Layer 6 of a small transformer language model trained on English Wikipedia (15 layers, counted from 0, width 96).
A neuron's activation on a vector x is GELU(weights . x), where the dot is the dot product.

Input weights of the MLP neurons that the questions are about. A number n stands for (n - 500) times 0.0018.
n12: 388 346 611 427 582 307 412 417 267 395 396 754 381 331 481 609 717 622 291 949 477 304 488 403 705 485 576 663 205 548 409 489 586 658 473 727 550 647 564 220 449 394 606 686 517 736 513 621 427 564 417 238 514 585 687 522 547 691 473 202 595 545 549 311 550 518 519 500 778 614 529 394 563 456 453 670 489 619 529 244 560 326 356 591 671 442 348 611 369 320 459 341 546 394 687 286
n17: 532 374 775 531 410 561 321 373 622 471 601 341 370 530 442 487 491 453 537 534 701 716 479 749 390 496 596 358 650 497 651 384 635 562 463 879 381 427 438 565 521 467 384 634 676 386 321 260 529 330 503 411 582 484 343 545 329 528 476 625 455 564 556 528 332 453 406 466 392 642 473 436 524 368 545 382 550 539 326 555 428 434 622 484 440 451 687 252 641 573 491 609 499 498 654 565
n34: 616 735 587 811 639 409 376 297 683 511 426 512 503 565 358 598 619 326 302 593 553 579 483 488 403 416 262 505 493 278 660 853 677 491 706 524 506 343 395 339 346 519 533 429 692 441 672 414 605 592 321 421 388 660 530 380 364 494 494 413 350 541 562 501 398 629 264 588 520 327 506 639 456 523 774 468 482 588 457 464 441 549 518 531 434 460 340 354 497 521 614 459 499 627 578 630
n36: 464 922 289 226 319 534 509 403 428 394 490 331 501 421 265 594 511 395 464 421 439 670 554 794 537 524 647 562 517 367 421 606 590 564 640 500 530 249 356 265 686 461 485 477 667 493 473 460 453 400 269 523 891 565 492 574 503 554 381 472 575 498 749 538 759 287 534 609 506 556 527 422 475 705 351 547 478 534 344 592 411 478 348 633 289 572 546 349 614 675 517 489 525 621 348 343
n38: 482 279 487 503 456 504 371 468 429 673 547 302 431 656 247 499 400 557 648 554 345 773 465 600 426 579 720 534 538 505 656 255 314 440 564 295 600 569 345 643 506 441 596 372 401 522 545 501 458 532 659 574 380 703 456 639 621 452 531 762 796 517 502 474 405 609 258 412 655 516 508 453 642 372 551 415 367 453 372 834 375 558 534 669 694 281 505 370 674 407 558 634 467 416 248 259
n54: 534 536 489 680 603 478 427 470 551 661 539 605 685 495 586 699 435 483 690 547 510 580 536 416 464 399 421 767 390 165 432 873 470 641 481 643 778 288 433 511 518 502 380 587 472 523 527 406 657 483 433 387 512 583 487 549 545 95 532 456 294 659 785 743 360 483 275 839 348 277 574 341 639 479 566 606 303 520 358 534 530 597 359 413 512 373 542 621 555 453 562 411 248 259 569 471
n63: 515 521 437 587 585 397 675 456 338 316 697 567 620 422 448 575 182 247 630 725 309 489 578 483 554 277 664 363 419 312 409 427 567 596 588 502 664 495 737 557 369 328 450 492 446 210 434 807 511 353 549 576 655 463 489 449 768 291 482 562 479 276 554 537 683 435 551 684 570 420 528 447 473 546 431 583 383 392 536 569 446 336 542 474 639 590 218 559 500 726 739 506 434 624 361 595
n71: 729 296 532 594 381 358 580 577 274 660 520 773 413 509 612 698 685 557 269 712 613 240 288 628 881 355 497 438 569 470 344 479 581 452 490 334 398 680 424 782 295 677 432 555 751 558 515 628 486 590 429 268 396 348 305 444 662 620 468 354 450 372 561 359 494 467 701 381 582 647 573 547 503 629 497 652 628 423 496 416 583 581 477 696 449 789 204 352 268 335 653 596 283 242 424 321
n85: 541 520 465 569 483 693 374 454 728 450 622 348 467 395 331 783 541 490 381 407 530 747 702 490 466 353 469 514 513 690 620 543 561 687 540 440 390 560 522 565 276 592 640 270 393 450 317 391 541 468 621 644 640 423 523 710 378 675 390 309 621 604 250 344 333 578 412 327 539 858 634 453 501 559 425 697 342 333 287 495 490 423 476 692 472 626 519 520 333 594 524 569 450 439 278 336
n91: 643 553 477 431 481 607 406 448 280 543 246 451 744 210 512 436 593 696 331 227 407 628 346 632 248 591 503 688 381 637 653 415 655 576 501 645 658 429 549 414 545 612 388 561 671 529 617 608 565 662 437 266 711 606 511 820 378 428 337 237 384 478 298 745 600 793 180 463 265 605 383 562 595 386 571 509 600 396 241 520 608 295 458 507 482 421 455 197 725 609 512 892 459 551 346 480
n94: 458 542 395 584 412 583 630 586 418 493 319 442 816 572 152 702 426 398 409 509 489 581 615 353 178 301 640 581 242 555 365 526 443 394 635 395 391 366 410 323 386 608 381 853 410 531 368 516 396 649 110 490 479 485 599 653 426 616 437 320 348 555 676 732 433 235 531 450 583 456 514 351 651 451 401 365 589 569 644 620 503 764 410 695 552 606 636 481 800 362 709 378 436 783 711 662
n102: 481 829 177 407 569 446 699 674 825 515 379 305 561 629 439 425 548 341 562 657 622 392 754 630 425 555 434 564 606 463 264 604 374 447 523 310 459 335 370 523 523 349 597 653 392 433 543 325 590 507 347 575 554 544 691 826 437 415 520 414 511 482 491 282 471 630 396 387 630 366 344 516 567 519 736 484 556 403 497 527 587 442 424 730 457 591 312 409 492 363 516 679 321 607 577 211
n109: 324 436 168 700 655 433 401 496 625 390 617 676 335 372 439 803 666 389 611 665 510 709 448 492 390 413 699 318 412 929 546 519 525 600 404 462 389 698 660 471 289 465 404 260 626 835 249 331 427 365 580 375 590 494 430 762 557 700 445 315 513 465 623 623 398 224 331 494 433 580 641 429 540 672 431 382 626 493 444 531 340 571 408 552 216 623 604 220 546 625 522 370 454 450 603 605
n117: 548 336 380 642 549 366 564 556 375 289 508 722 383 540 565 454 441 573 379 726 320 346 357 510 455 379 499 364 323 571 251 409 534 338 401 329 616 673 509 783 567 477 480 508 380 638 646 675 617 572 451 352 469 687 533 780 337 504 417 426 345 403 787 484 518 602 341 450 452 580 857 488 627 458 539 444 479 556 527 565 515 350 232 378 422 761 593 288 390 781 371 829 426 592 542 580
n120: 540 400 894 540 580 348 554 593 573 697 600 630 421 503 652 545 465 522 499 415 270 428 427 443 682 599 173 672 516 542 513 406 318 586 408 549 433 346 653 700 331 541 433 503 600 527 495 638 435 216 416 290 471 589 451 526 592 370 713 344 390 426 641 540 621 616 396 564 658 462 671 538 486 363 595 393 579 389 277 364 476 459 417 361 407 759 523 403 356 507 388 616 466 531 709 545
n121: 553 362 583 350 448 346 265 344 377 471 691 478 599 515 277 530 457 518 363 445 524 486 521 628 558 518 557 283 644 478 431 538 639 786 410 666 516 338 492 525 443 599 539 811 673 418 504 248 505 427 361 123 565 328 425 604 451 514 641 505 438 554 427 530 521 517 496 508 513 541 799 436 559 412 562 459 576 405 616 463 557 212 532 651 464 766 680 313 395 416 615 547 618 517 610 422
n134: 548 692 551 447 431 470 352 593 469 657 617 569 547 566 338 564 687 563 611 689 474 367 618 510 650 638 512 667 540 302 335 655 365 478 439 553 413 607 590 336 563 633 404 615 212 308 501 812 383 531 413 298 495 647 469 24 508 527 742 331 383 542 553 412 474 587 306 451 717 587 428 461 590 537 796 320 493 264 541 437 572 760 379 548 450 521 555 301 482 356 457 321 563 238 544 498
n157: 595 454 315 633 556 547 343 441 218 546 623 323 521 626 750 465 625 396 584 689 521 697 531 573 534 281 461 498 313 505 751 588 605 552 639 684 663 452 451 565 374 579 511 603 739 637 297 393 683 408 296 306 655 458 351 443 220 492 469 339 588 689 448 555 586 434 310 252 506 785 240 407 526 452 561 571 533 162 331 625 263 602 734 520 469 531 446 520 520 539 506 466 347 425 665 537
n165: 299 624 190 453 470 416 585 442 164 594 670 682 488 487 285 636 758 695 304 633 204 771 638 655 379 559 591 670 503 603 555 629 518 568 442 246 630 361 437 419 613 355 573 508 424 475 613 616 431 362 553 356 674 704 515 353 440 545 763 415 563 322 383 339 545 519 471 551 476 414 618 336 306 614 586 642 420 264 500 457 440 328 577 528 544 662 543 576 517 632 570 573 348 368 400 428
n187: 260 452 772 589 463 493 489 465 355 380 682 591 499 814 531 428 413 433 597 569 360 584 619 581 573 714 822 408 394 513 527 539 407 420 495 728 684 689 497 644 562 571 287 258 530 285 355 558 574 538 500 636 430 363 609 347 196 194 409 547 267 329 373 525 645 488 374 413 503 667 706 512 520 651 356 534 352 529 545 633 480 383 748 496 544 513 547 438 354 366 686 643 449 571 443 373
n208: 296 502 509 697 464 527 521 619 522 428 479 870 603 771 427 545 521 286 395 482 379 525 557 550 517 558 525 583 404 409 504 668 653 384 479 289 606 639 548 530 269 488 552 465 601 502 315 521 378 364 840 574 281 625 311 417 489 424 588 380 493 487 431 579 610 550 452 517 410 198 531 579 517 613 366 677 136 572 508 587 451 317 680 499 449 621 303 708 401 785 628 581 390 542 591 196
n213: 319 502 637 625 128 553 531 449 444 573 444 564 168 812 399 485 535 538 468 191 577 448 522 399 358 321 388 754 482 397 300 619 643 560 353 457 336 539 790 279 707 174 534 652 554 569 630 614 586 402 608 507 319 667 438 607 192 563 360 462 456 569 486 476 601 684 478 447 273 514 420 460 602 623 775 521 477 712 567 544 508 593 885 539 338 451 501 462 632 656 330 534 483 621 503 343
n218: 472 398 567 498 514 561 332 431 265 739 308 466 629 477 665 436 523 477 687 659 591 483 509 446 614 479 391 340 384 491 359 574 567 695 363 695 599 395 673 448 470 480 395 525 537 382 600 670 337 510 260 497 426 502 199 369 345 567 633 411 347 507 439 533 816 459 506 556 619 297 381 416 585 717 646 485 528 595 823 300 494 650 367 711 349 611 299 512 657 656 649 663 426 546 212 430
n224: 322 668 515 443 414 681 396 444 246 586 292 403 563 503 451 300 314 429 685 518 501 771 227 406 775 518 522 485 583 697 228 617 817 502 239 480 466 737 567 553 672 572 742 648 412 676 574 472 679 664 504 476 368 270 682 699 163 482 546 564 355 346 165 483 386 606 366 374 495 412 403 513 769 311 359 601 612 613 744 384 447 466 382 564 458 747 542 488 585 539 598 405 480 527 335 436
n234: 675 696 613 479 544 575 599 626 252 416 381 702 671 467 511 523 572 667 520 715 300 488 371 432 462 420 534 622 476 556 688 541 536 543 291 357 591 709 658 402 639 643 682 842 319 514 588 659 394 453 781 341 381 351 592 368 744 789 384 308 437 212 481 349 688 505 456 718 651 288 313 315 616 343 507 557 585 449 700 75 263 536 306 471 467 517 450 446 153 472 565 401 569 497 358 187

Each question shows a token from some text and the vector x that enters the MLP there. A number n stands for (n - 500) times 0.01.

"ord": 299 509 465 331 387 595 559 471 583 441 529 465 492 642 291 412 392 430 497 436 436 225 479 422 530 558 552 523 457 659 523 803 513 733 390 567 479 382 380 700 317 747 493 467 393 512 499 567 645 485 561 508 424 441 409 583 698 645 328 399 659 384 595 520 362 453 641 377 518 413 565 610 445 535 584 674 618 653 436 342 575 689 465 372 427 366 470 669 492 430 316 642 457 338 419 737
Which neuron fires most, and how strongly? n71, at about 1.9

"and": 268 463 502 288 572 595 627 429 592 533 565 315 578 482 281 366 465 387 493 511 352 404 450 544 492 453 686 473 368 578 570 668 496 578 472 438 652 464 376 708 493 653 493 474 532 432 598 600 648 680 520 743 397 429 339 511 662 622 319 372 692 455 516 441 471 638 524 409 444 321 660 552 348 525 614 742 556 534 331 560 401 692 555 416 421 252 573 496 579 421 313 563 602 345 395 672
The neuron with the highest activation: n38

"ong": 398 506 343 354 478 555 499 354 545 348 609 284 525 628 234 314 637 321 463 605 427 403 505 485 496 559 567 517 482 657 579 704 644 731 508 521 520 299 352 691 367 626 447 475 527 425 556 600 625 607 537 661 312 489 450 502 624 604 386 356 653 468 507 546 423 466 626 378 509 365 532 547 505 537 587 496 615 623 383 438 613 608 529 408 526 305 394 781 442 392 350 531 580 291 420 807
Which two neurons fire most, strongest first? n34, n85

"c": 332 548 529 313 477 573 491 363 723 411 543 386 546 595 371 207 616 542 578 479 261 330 572 496 571 558 453 517 346 600 477 641 630 620 506 556 630 372 423 719 582 633 511 481 554 599 677 613 605 583 461 565 521 355 394 450 593 578 365 484 555 351 555 585 484 565 605 391 336 263 455 554 454 410 612 514 638 453 345 317 523 535 495 450 430 297 495 721 715 446 339 494 558 338 508 810
The neuron with the highest activation: n91

"le": 343 633 695 343 381 485 355 377 514 432 565 387 419 593 438 234 665 467 554 556 359 185 516 463 525 467 633 397 584 687 481 636 630 623 445 651 576 466 445 686 380 664 338 453 431 547 483 631 682 542 626 543 254 461 405 500 571 614 366 453 677 478 531 467 452 549 783 453 413 251 639 455 327 519 598 547 543 642 425 375 515 550 653 435 493 281 518 470 512 489 323 524 585 474 414 678
Which neuron fires most, and how strongly? n213, at about 2.5

"ld": 283 445 533 224 428 637 502 360 502 462 586 294 542 671 338 248 535 377 546 513 291 371 444 542 412 466 532 323 488 684 521 721 496 640 462 479 476 408 460 717 548 781 406 508 476 538 504 558 579 648 560 644 403 526 409 443 621 604 293 363 631 500 408 520 465 552 808 340 521 437 668 495 368 600 525 484 625 569 451 514 524 701 540 425 556 359 496 459 661 422 366 455 594 390 435 736
Which three neurons fire most, strongest first? n94, n38, n187

" se": 330 539 634 390 423 593 400 391 601 410 621 328 640 563 426 168 526 427 689 576 302 257 467 415 359 568 549 489 433 630 592 643 590 547 424 618 482 401 346 655 257 622 316 563 454 427 542 503 734 669 577 588 419 498 505 510 645 739 404 451 686 338 478 446 481 509 718 364 521 395 528 531 452 414 632 603 532 483 371 419 644 610 528 387 475 499 466 501 671 438 371 516 567 396 387 728
Which neuron fires most, and how strongly? n17, at about 0.54

" was": 243 430 709 381 528 561 347 319 477 381 605 226 614 635 404 278 486 421 570 513 346 308 520 428 530 505 536 534 335 681 632 629 527 587 470 420 575 323 394 698 322 694 541 595 431 521 545 493 732 731 664 589 503 406 447 547 676 623 364 451 691 532 479 563 590 473 714 392 413 304 624 373 394 512 625 607 524 399 401 464 529 472 422 481 491 367 541 576 520 478 349 493 529 454 523 706
The neuron with the highest activation: n121

"f": 236 571 524 213 409 489 434 371 516 382 597 471 589 535 329 361 595 469 556 597 282 265 482 453 565 549 627 489 487 646 530 743 616 478 481 534 575 607 347 683 412 754 516 520 523 522 322 526 606 551 591 691 599 538 337 583 572 626 281 439 676 446 555 342 533 451 735 331 492 312 595 534 446 507 556 508 499 525 374 448 585 560 490 521 501 269 444 686 669 438 288 481 474 351 532 693
Which neuron fires most, and how strongly? n12, at about 2.3

"r": 318 415 571 270 447 558 544 266 580 462 572 413 449 536 336 286 549 474 610 479 400 294 512 495 521 662 543 404 589 714 388 586 627 596 446 531 622 454 315 730 428 580 418 497 474 529 415 632 547 530 467 560 612 445 421 565 729 641 335 396 789 522 524 559 421 433 680 418 423 301 529 611 306 543 539 692 631 627 361 323 481 567 483 532 515 375 496 698 435 338 341 500 492 422 577 724
The neuron with the highest activation: n12

"ul": 433 567 487 472 388 677 528 352 658 330 569 319 682 591 410 280 631 455 579 553 256 223 491 509 561 589 528 664 324 642 561 645 584 655 434 450 502 356 378 707 443 647 468 429 504 432 604 563 527 600 456 587 260 453 511 524 672 594 313 485 588 511 493 555 548 615 686 427 478 264 386 475 353 544 569 528 721 527 290 461 547 584 438 450 426 334 562 612 635 490 297 598 442 408 422 716
Which three neurons fire most, strongest first? n91, n102, n34

"er": 277 529 624 381 470 614 322 342 590 409 498 388 485 657 341 293 544 433 584 482 334 205 532 511 424 515 614 464 492 763 498 718 562 620 575 392 558 539 333 679 485 586 468 613 321 446 343 543 599 712 455 655 312 482 503 502 593 703 426 423 649 427 587 609 499 537 665 348 467 287 563 544 433 437 608 592 565 506 387 388 543 586 422 595 429 356 548 510 717 482 303 431 530 373 508 707
The neuron with the highest activation: n94

"an": 260 590 559 352 402 587 455 227 474 458 651 350 520 530 338 400 583 400 498 513 421 174 497 494 496 488 543 557 482 576 609 607 632 683 512 526 446 480 374 679 482 806 366 527 457 552 455 613 740 521 433 638 369 422 304 528 631 645 310 452 639 531 566 542 505 539 643 373 447 226 524 535 471 540 567 567 485 587 371 376 483 662 579 517 481 343 542 495 482 460 335 564 593 389 551 788
Which neuron fires most, and how strongly? n34, at about 0.94

"en": 394 557 549 286 412 469 478 400 468 405 644 405 571 545 409 362 575 503 509 504 467 27 480 526 599 547 635 453 463 558 536 658 586 787 457 337 459 367 461 704 524 692 397 555 440 523 491 584 631 583 503 615 344 461 447 490 714 555 429 389 726 471 468 538 551 414 558 388 587 243 602 584 423 422 617 485 369 594 454 303 574 571 534 515 507 384 521 621 594 385 308 562 547 285 496 796
Which two neurons fire most, strongest first? n134, n71

"t": 242 560 525 304 339 604 581 285 551 468 505 332 538 580 449 258 519 522 440 538 272 432 535 385 448 509 532 525 379 677 541 763 539 620 534 548 579 411 389 681 528 720 497 520 597 485 480 550 634 640 645 575 475 391 453 526 554 561 272 438 548 458 602 500 589 557 564 482 387 320 543 594 330 498 699 636 581 625 346 344 580 648 491 440 470 375 483 544 674 370 307 428 456 330 509 788
Which neuron fires most, and how strongly? n91, at about 2

" (": 271 504 513 243 394 549 369 322 639 454 638 366 661 498 336 170 600 494 505 502 410 185 551 404 492 685 567 391 465 634 601 717 599 668 453 467 486 423 498 627 376 692 499 554 479 454 464 548 708 548 511 589 399 415 420 552 675 592 396 500 713 376 414 605 557 453 652 358 406 352 546 520 377 580 601 666 374 535 354 420 550 611 396 482 606 408 570 589 499 498 420 586 518 368 465 768
The neuron with the highest activation: n121

" d": 338 527 561 308 498 490 525 306 599 477 694 395 566 665 373 106 487 487 547 547 326 242 391 413 488 567 620 537 330 689 550 692 607 726 537 525 489 305 437 800 487 644 366 507 368 549 573 535 511 596 577 527 436 452 386 561 676 567 392 346 705 412 455 573 556 554 585 437 408 412 510 552 334 450 575 638 398 480 477 394 536 583 512 448 398 373 535 581 558 438 433 548 544 387 535 773
The neuron with the highest activation: n120

"ri": 257 512 501 415 480 542 476 421 630 420 536 381 733 575 380 338 579 495 655 415 435 235 553 311 653 620 609 413 461 668 453 676 651 564 301 467 488 464 326 753 377 530 411 576 415 433 542 615 657 662 534 496 390 513 519 440 524 577 426 453 655 484 524 511 628 484 652 378 465 322 583 547 321 455 653 545 542 563 380 397 533 744 576 425 432 317 581 716 538 427 301 448 567 254 423 624
The neuron with the highest activation: n134

"ra": 305 560 534 397 336 493 532 432 506 278 635 258 594 489 373 345 684 478 533 588 381 203 452 474 589 511 583 458 482 613 404 573 559 648 573 457 505 415 287 742 444 577 488 487 636 424 567 614 690 600 614 535 483 477 444 562 694 601 378 472 736 548 595 515 564 499 616 333 410 234 558 394 225 534 574 527 593 506 361 398 493 659 541 484 533 331 644 532 573 385 364 509 567 414 435 722
Which neuron fires most, and how strongly? n36, at about 1.7

",": 264 485 580 246 412 562 426 389 566 445 565 305 597 520 321 279 513 480 636 606 339 139 462 483 346 504 600 620 466 661 552 681 538 724 496 374 479 461 559 699 360 695 447 421 518 508 415 596 745 655 574 614 460 505 383 507 520 613 393 506 628 396 419 471 529 486 692 436 405 317 580 558 308 543 627 634 492 483 355 418 531 561 388 489 561 405 601 682 555 440 418 622 599 331 498 728
The neuron with the highest activation: n85

"ame": 388 526 646 305 520 568 473 493 457 492 557 357 654 665 287 376 564 437 422 525 404 289 499 338 429 544 633 514 413 668 476 664 577 691 418 530 488 325 354 670 333 561 479 571 466 371 521 508 655 628 457 487 244 482 462 565 666 617 361 329 697 445 471 574 488 520 490 402 427 311 721 553 414 498 706 562 577 511 447 452 590 609 569 506 559 248 428 594 595 545 257 497 644 389 480 767
Which three neurons fire most, strongest first? n94, n34, n121

"s": 307 518 546 277 549 624 481 304 527 513 553 298 472 516 260 300 613 550 610 466 350 210 442 453 562 511 651 668 494 623 425 775 546 605 498 448 536 532 339 611 437 615 513 505 455 517 439 576 640 618 605 584 522 424 388 556 607 613 363 359 654 423 485 592 550 528 673 393 438 352 561 598 343 643 605 464 521 490 440 346 425 631 544 495 443 304 533 518 608 445 276 530 593 367 412 833
The neuron with the highest activation: n134

"im": 327 468 552 289 452 595 567 497 653 343 708 401 531 613 442 369 590 489 481 515 327 311 482 405 602 482 516 511 591 568 613 602 613 606 469 326 602 379 371 740 263 740 473 433 474 549 413 627 549 470 453 657 382 542 375 546 607 652 296 340 751 411 518 369 464 588 553 388 541 327 625 562 320 538 572 685 472 573 268 390 462 669 557 438 467 387 568 693 637 428 387 569 456 389 412 669
The neuron with the highest activation: n85

"ust": 300 485 416 182 401 536 408 397 582 345 574 396 470 538 405 418 565 453 545 571 453 130 463 502 515 500 511 379 476 591 600 752 535 670 400 484 584 395 442 728 407 701 328 586 542 540 521 517 601 629 532 687 495 489 326 559 662 615 380 390 602 386 569 425 471 479 650 497 378 313 618 734 415 546 577 702 546 632 378 369 532 566 588 560 454 436 468 643 540 513 255 470 540 298 512 749
The neuron with the highest activation: n71

"e": 334 557 612 315 386 460 508 409 553 411 560 409 627 638 285 258 631 549 640 487 330 326 536 455 398 491 616 409 487 581 566 689 574 725 457 484 502 467 274 749 425 593 411 518 452 509 572 587 785 637 501 593 518 448 405 572 641 554 374 450 666 518 542 438 457 560 691 307 500 241 577 615 335 549 606 569 555 504 380 305 435 610 592 374 514 386 498 545 681 426 299 505 463 401 400 614
The neuron with the highest activation: n38

"op": 337 509 521 305 482 571 519 378 556 391 695 371 586 604 360 319 536 456 654 661 404 333 518 402 574 453 519 472 539 556 526 667 516 638 393 505 521 347 388 658 419 654 561 489 575 498 505 615 569 471 506 660 233 499 446 545 668 686 228 439 626 353 500 510 485 507 430 478 373 423 643 488 344 536 586 630 742 460 305 432 614 663 461 412 436 304 444 566 625 515 291 633 562 346 494 796
The neuron with the highest activation: n109

"a": 317 566 436 386 358 477 499 355 540 454 510 401 598 548 395 182 613 471 508 473 311 336 467 392 503 451 621 575 504 573 499 716 620 653 419 395 583 473 259 791 433 484 464 530 496 456 634 656 721 536 532 547 349 526 362 589 554 597 350 389 703 463 580 535 572 506 590 329 412 282 524 506 322 529 605 504 531 478 356 321 568 658 604 535 558 413 615 599 676 403 374 504 647 426 494 723
The neuron with the highest activation: n213

"x": 308 586 573 480 342 544 524 300 530 483 533 340 503 560 375 377 501 391 739 450 185 213 564 451 554 500 693 492 483 713 444 749 572 579 445 549 538 513 382 647 480 574 425 502 398 517 453 479 634 433 440 495 429 503 386 529 611 685 235 530 634 386 513 461 461 416 697 495 524 385 542 573 260 555 612 628 539 576 384 331 557 707 495 517 564 406 531 607 549 382 424 485 534 385 522 810
The neuron with the highest activation: n94

"g": 321 440 544 447 366 666 541 426 508 422 599 425 444 555 329 306 656 458 505 598 259 159 510 444 546 582 561 538 438 631 460 706 559 621 415 432 458 368 522 757 548 800 548 580 406 476 545 544 530 555 605 549 363 446 436 560 598 701 389 467 585 448 494 416 482 482 589 315 237 376 634 569 497 496 564 515 623 622 370 256 685 568 552 532 507 343 566 619 448 395 360 599 514 325 479 775
The neuron with the highest activation: n71

"ur": 305 484 581 363 445 602 587 461 656 440 581 250 624 502 432 348 415 394 528 570 203 198 523 436 541 544 553 437 568 724 401 609 583 528 453 499 508 404 305 769 372 636 457 482 497 469 572 516 578 586 526 577 377 384 386 498 699 609 455 490 728 579 590 596 407 598 621 473 464 273 673 665 344 587 547 600 563 459 365 330 476 579 492 492 537 379 584 696 499 457 296 559 437 292 548 692
Which neuron fires most, and how strongly? n120, at about 1.2

"ing": 272 499 558 364 528 598 613 358 459 407 535 374 555 636 254 271 609 409 559 485 258 371 453 444 496 606 608 478 515 574 617 739 558 534 557 494 470 389 462 727 337 603 490 513 413 444 451 581 661 683 683 683 468 458 386 487 669 574 269 359 676 483 442 444 413 445 624 398 472 328 654 561 381 581 707 661 583 495 424 418 510 542 408 449 505 332 507 670 560 503 294 624 523 431 430 677
The neuron with the highest activation: n85

"1": 387 480 540 320 323 425 466 334 570 420 483 404 498 513 403 298 723 467 493 616 378 133 488 449 492 538 611 341 511 682 519 654 653 585 464 515 544 443 420 731 435 614 444 558 566 573 589 559 662 627 470 563 409 581 375 571 626 602 328 458 680 404 467 551 489 532 703 349 486 357 557 557 275 486 753 580 341 486 428 373 569 500 439 430 517 387 536 763 604 387 311 657 632 337 459 680
Which neuron fires most, and how strongly? n12, at about 2.7

"or": 305 482 544 434 471 546 574 374 677 511 687 278 622 626 466 270 562 502 535 440 284 267 491 466 561 507 549 405 600 682 467 612 584 602 445 412 600 465 359 751 366 683 330 553 552 452 429 655 531 506 503 520 289 464 360 577 718 568 359 506 677 481 437 579 433 500 590 491 499 249 576 660 383 482 522 612 624 469 355 251 475 616 533 516 376 422 435 638 497 488 388 659 567 284 556 718
Which two neurons fire most, strongest first? n120, n71

"it": 405 603 472 255 546 550 547 298 482 418 578 481 538 427 410 471 505 368 554 528 339 275 484 406 502 572 600 535 408 669 580 690 582 571 431 447 615 395 378 785 437 594 501 452 476 495 393 503 660 601 651 593 425 319 410 479 658 720 312 506 630 394 486 449 482 443 628 403 444 308 534 594 247 564 515 438 585 552 395 435 615 720 508 365 577 425 515 420 660 492 277 680 557 362 552 797
The neuron with the highest activation: n109

"av": 210 505 602 404 444 537 574 396 607 385 576 431 565 687 308 331 462 471 572 556 427 195 539 378 486 563 602 566 519 566 522 740 657 528 485 384 565 471 333 619 583 754 452 553 353 492 488 544 598 742 368 648 324 525 541 606 627 626 269 428 673 449 560 458 556 611 580 361 392 381 485 552 418 407 541 491 502 431 346 384 490 640 499 434 487 263 504 591 604 410 292 531 562 442 648 736
Which two neurons fire most, strongest first? n94, n102

"ver": 269 524 542 289 411 545 440 357 519 349 571 296 485 604 371 412 447 345 625 518 291 382 590 406 499 552 664 336 544 639 511 798 560 594 554 481 500 569 496 686 438 676 421 554 350 531 402 662 549 705 565 597 410 440 394 525 707 598 333 589 743 509 498 473 473 439 667 439 399 355 658 450 396 465 516 548 507 543 390 433 461 640 511 464 482 302 633 501 603 446 317 538 500 305 483 750
Which neuron fires most, and how strongly? n38, at about 2.6

"ar": 271 590 497 340 546 527 538 306 610 387 618 313 632 561 416 298 621 437 569 576 549 202 490 474 541 366 561 446 475 664 546 645 597 588 476 433 580 488 338 726 397 673 356 526 423 446 484 688 668 498 589 741 400 470 385 615 638 566 409 423 638 415 413 527 482 602 469 408 468 245 453 580 334 452 561 527 571 563 277 447 532 646 551 505 480 303 499 703 677 458 301 505 589 360 599 638
The neuron with the highest activation: n102

"up": 329 566 679 291 371 538 528 393 566 392 497 329 672 593 377 305 536 473 544 532 275 268 436 361 575 603 560 548 438 664 480 674 567 599 519 416 559 307 404 699 307 680 560 565 519 438 598 505 509 510 485 647 357 587 412 514 552 535 327 471 678 408 594 604 481 612 566 407 453 432 657 523 342 540 581 715 641 462 377 372 476 496 440 500 428 330 452 702 732 475 313 502 509 357 468 864
The neuron with the highest activation: n120

" the": 358 482 528 401 477 670 500 385 507 479 643 388 639 551 392 252 477 453 527 541 338 254 546 458 412 572 566 505 494 659 588 711 576 659 441 406 500 419 633 703 421 587 389 560 473 458 444 539 677 554 583 549 388 444 398 500 621 606 313 450 638 330 515 571 559 561 717 334 427 203 680 500 311 485 587 565 470 464 359 533 570 508 599 473 496 242 577 607 578 481 324 513 607 312 597 734
Which neuron fires most, and how strongly? n208, at about 1

" P": 330 449 554 442 448 516 619 409 640 421 691 409 546 549 319 134 591 482 547 550 318 151 477 383 526 558 527 567 387 653 638 653 605 614 443 557 539 346 385 687 460 612 410 562 558 539 474 494 683 397 505 600 365 494 360 559 729 557 386 439 643 331 425 534 492 513 640 368 442 358 601 639 300 449 600 577 642 635 371 398 536 488 515 563 450 364 613 647 568 419 332 643 513 377 456 735
The neuron with the highest activation: n120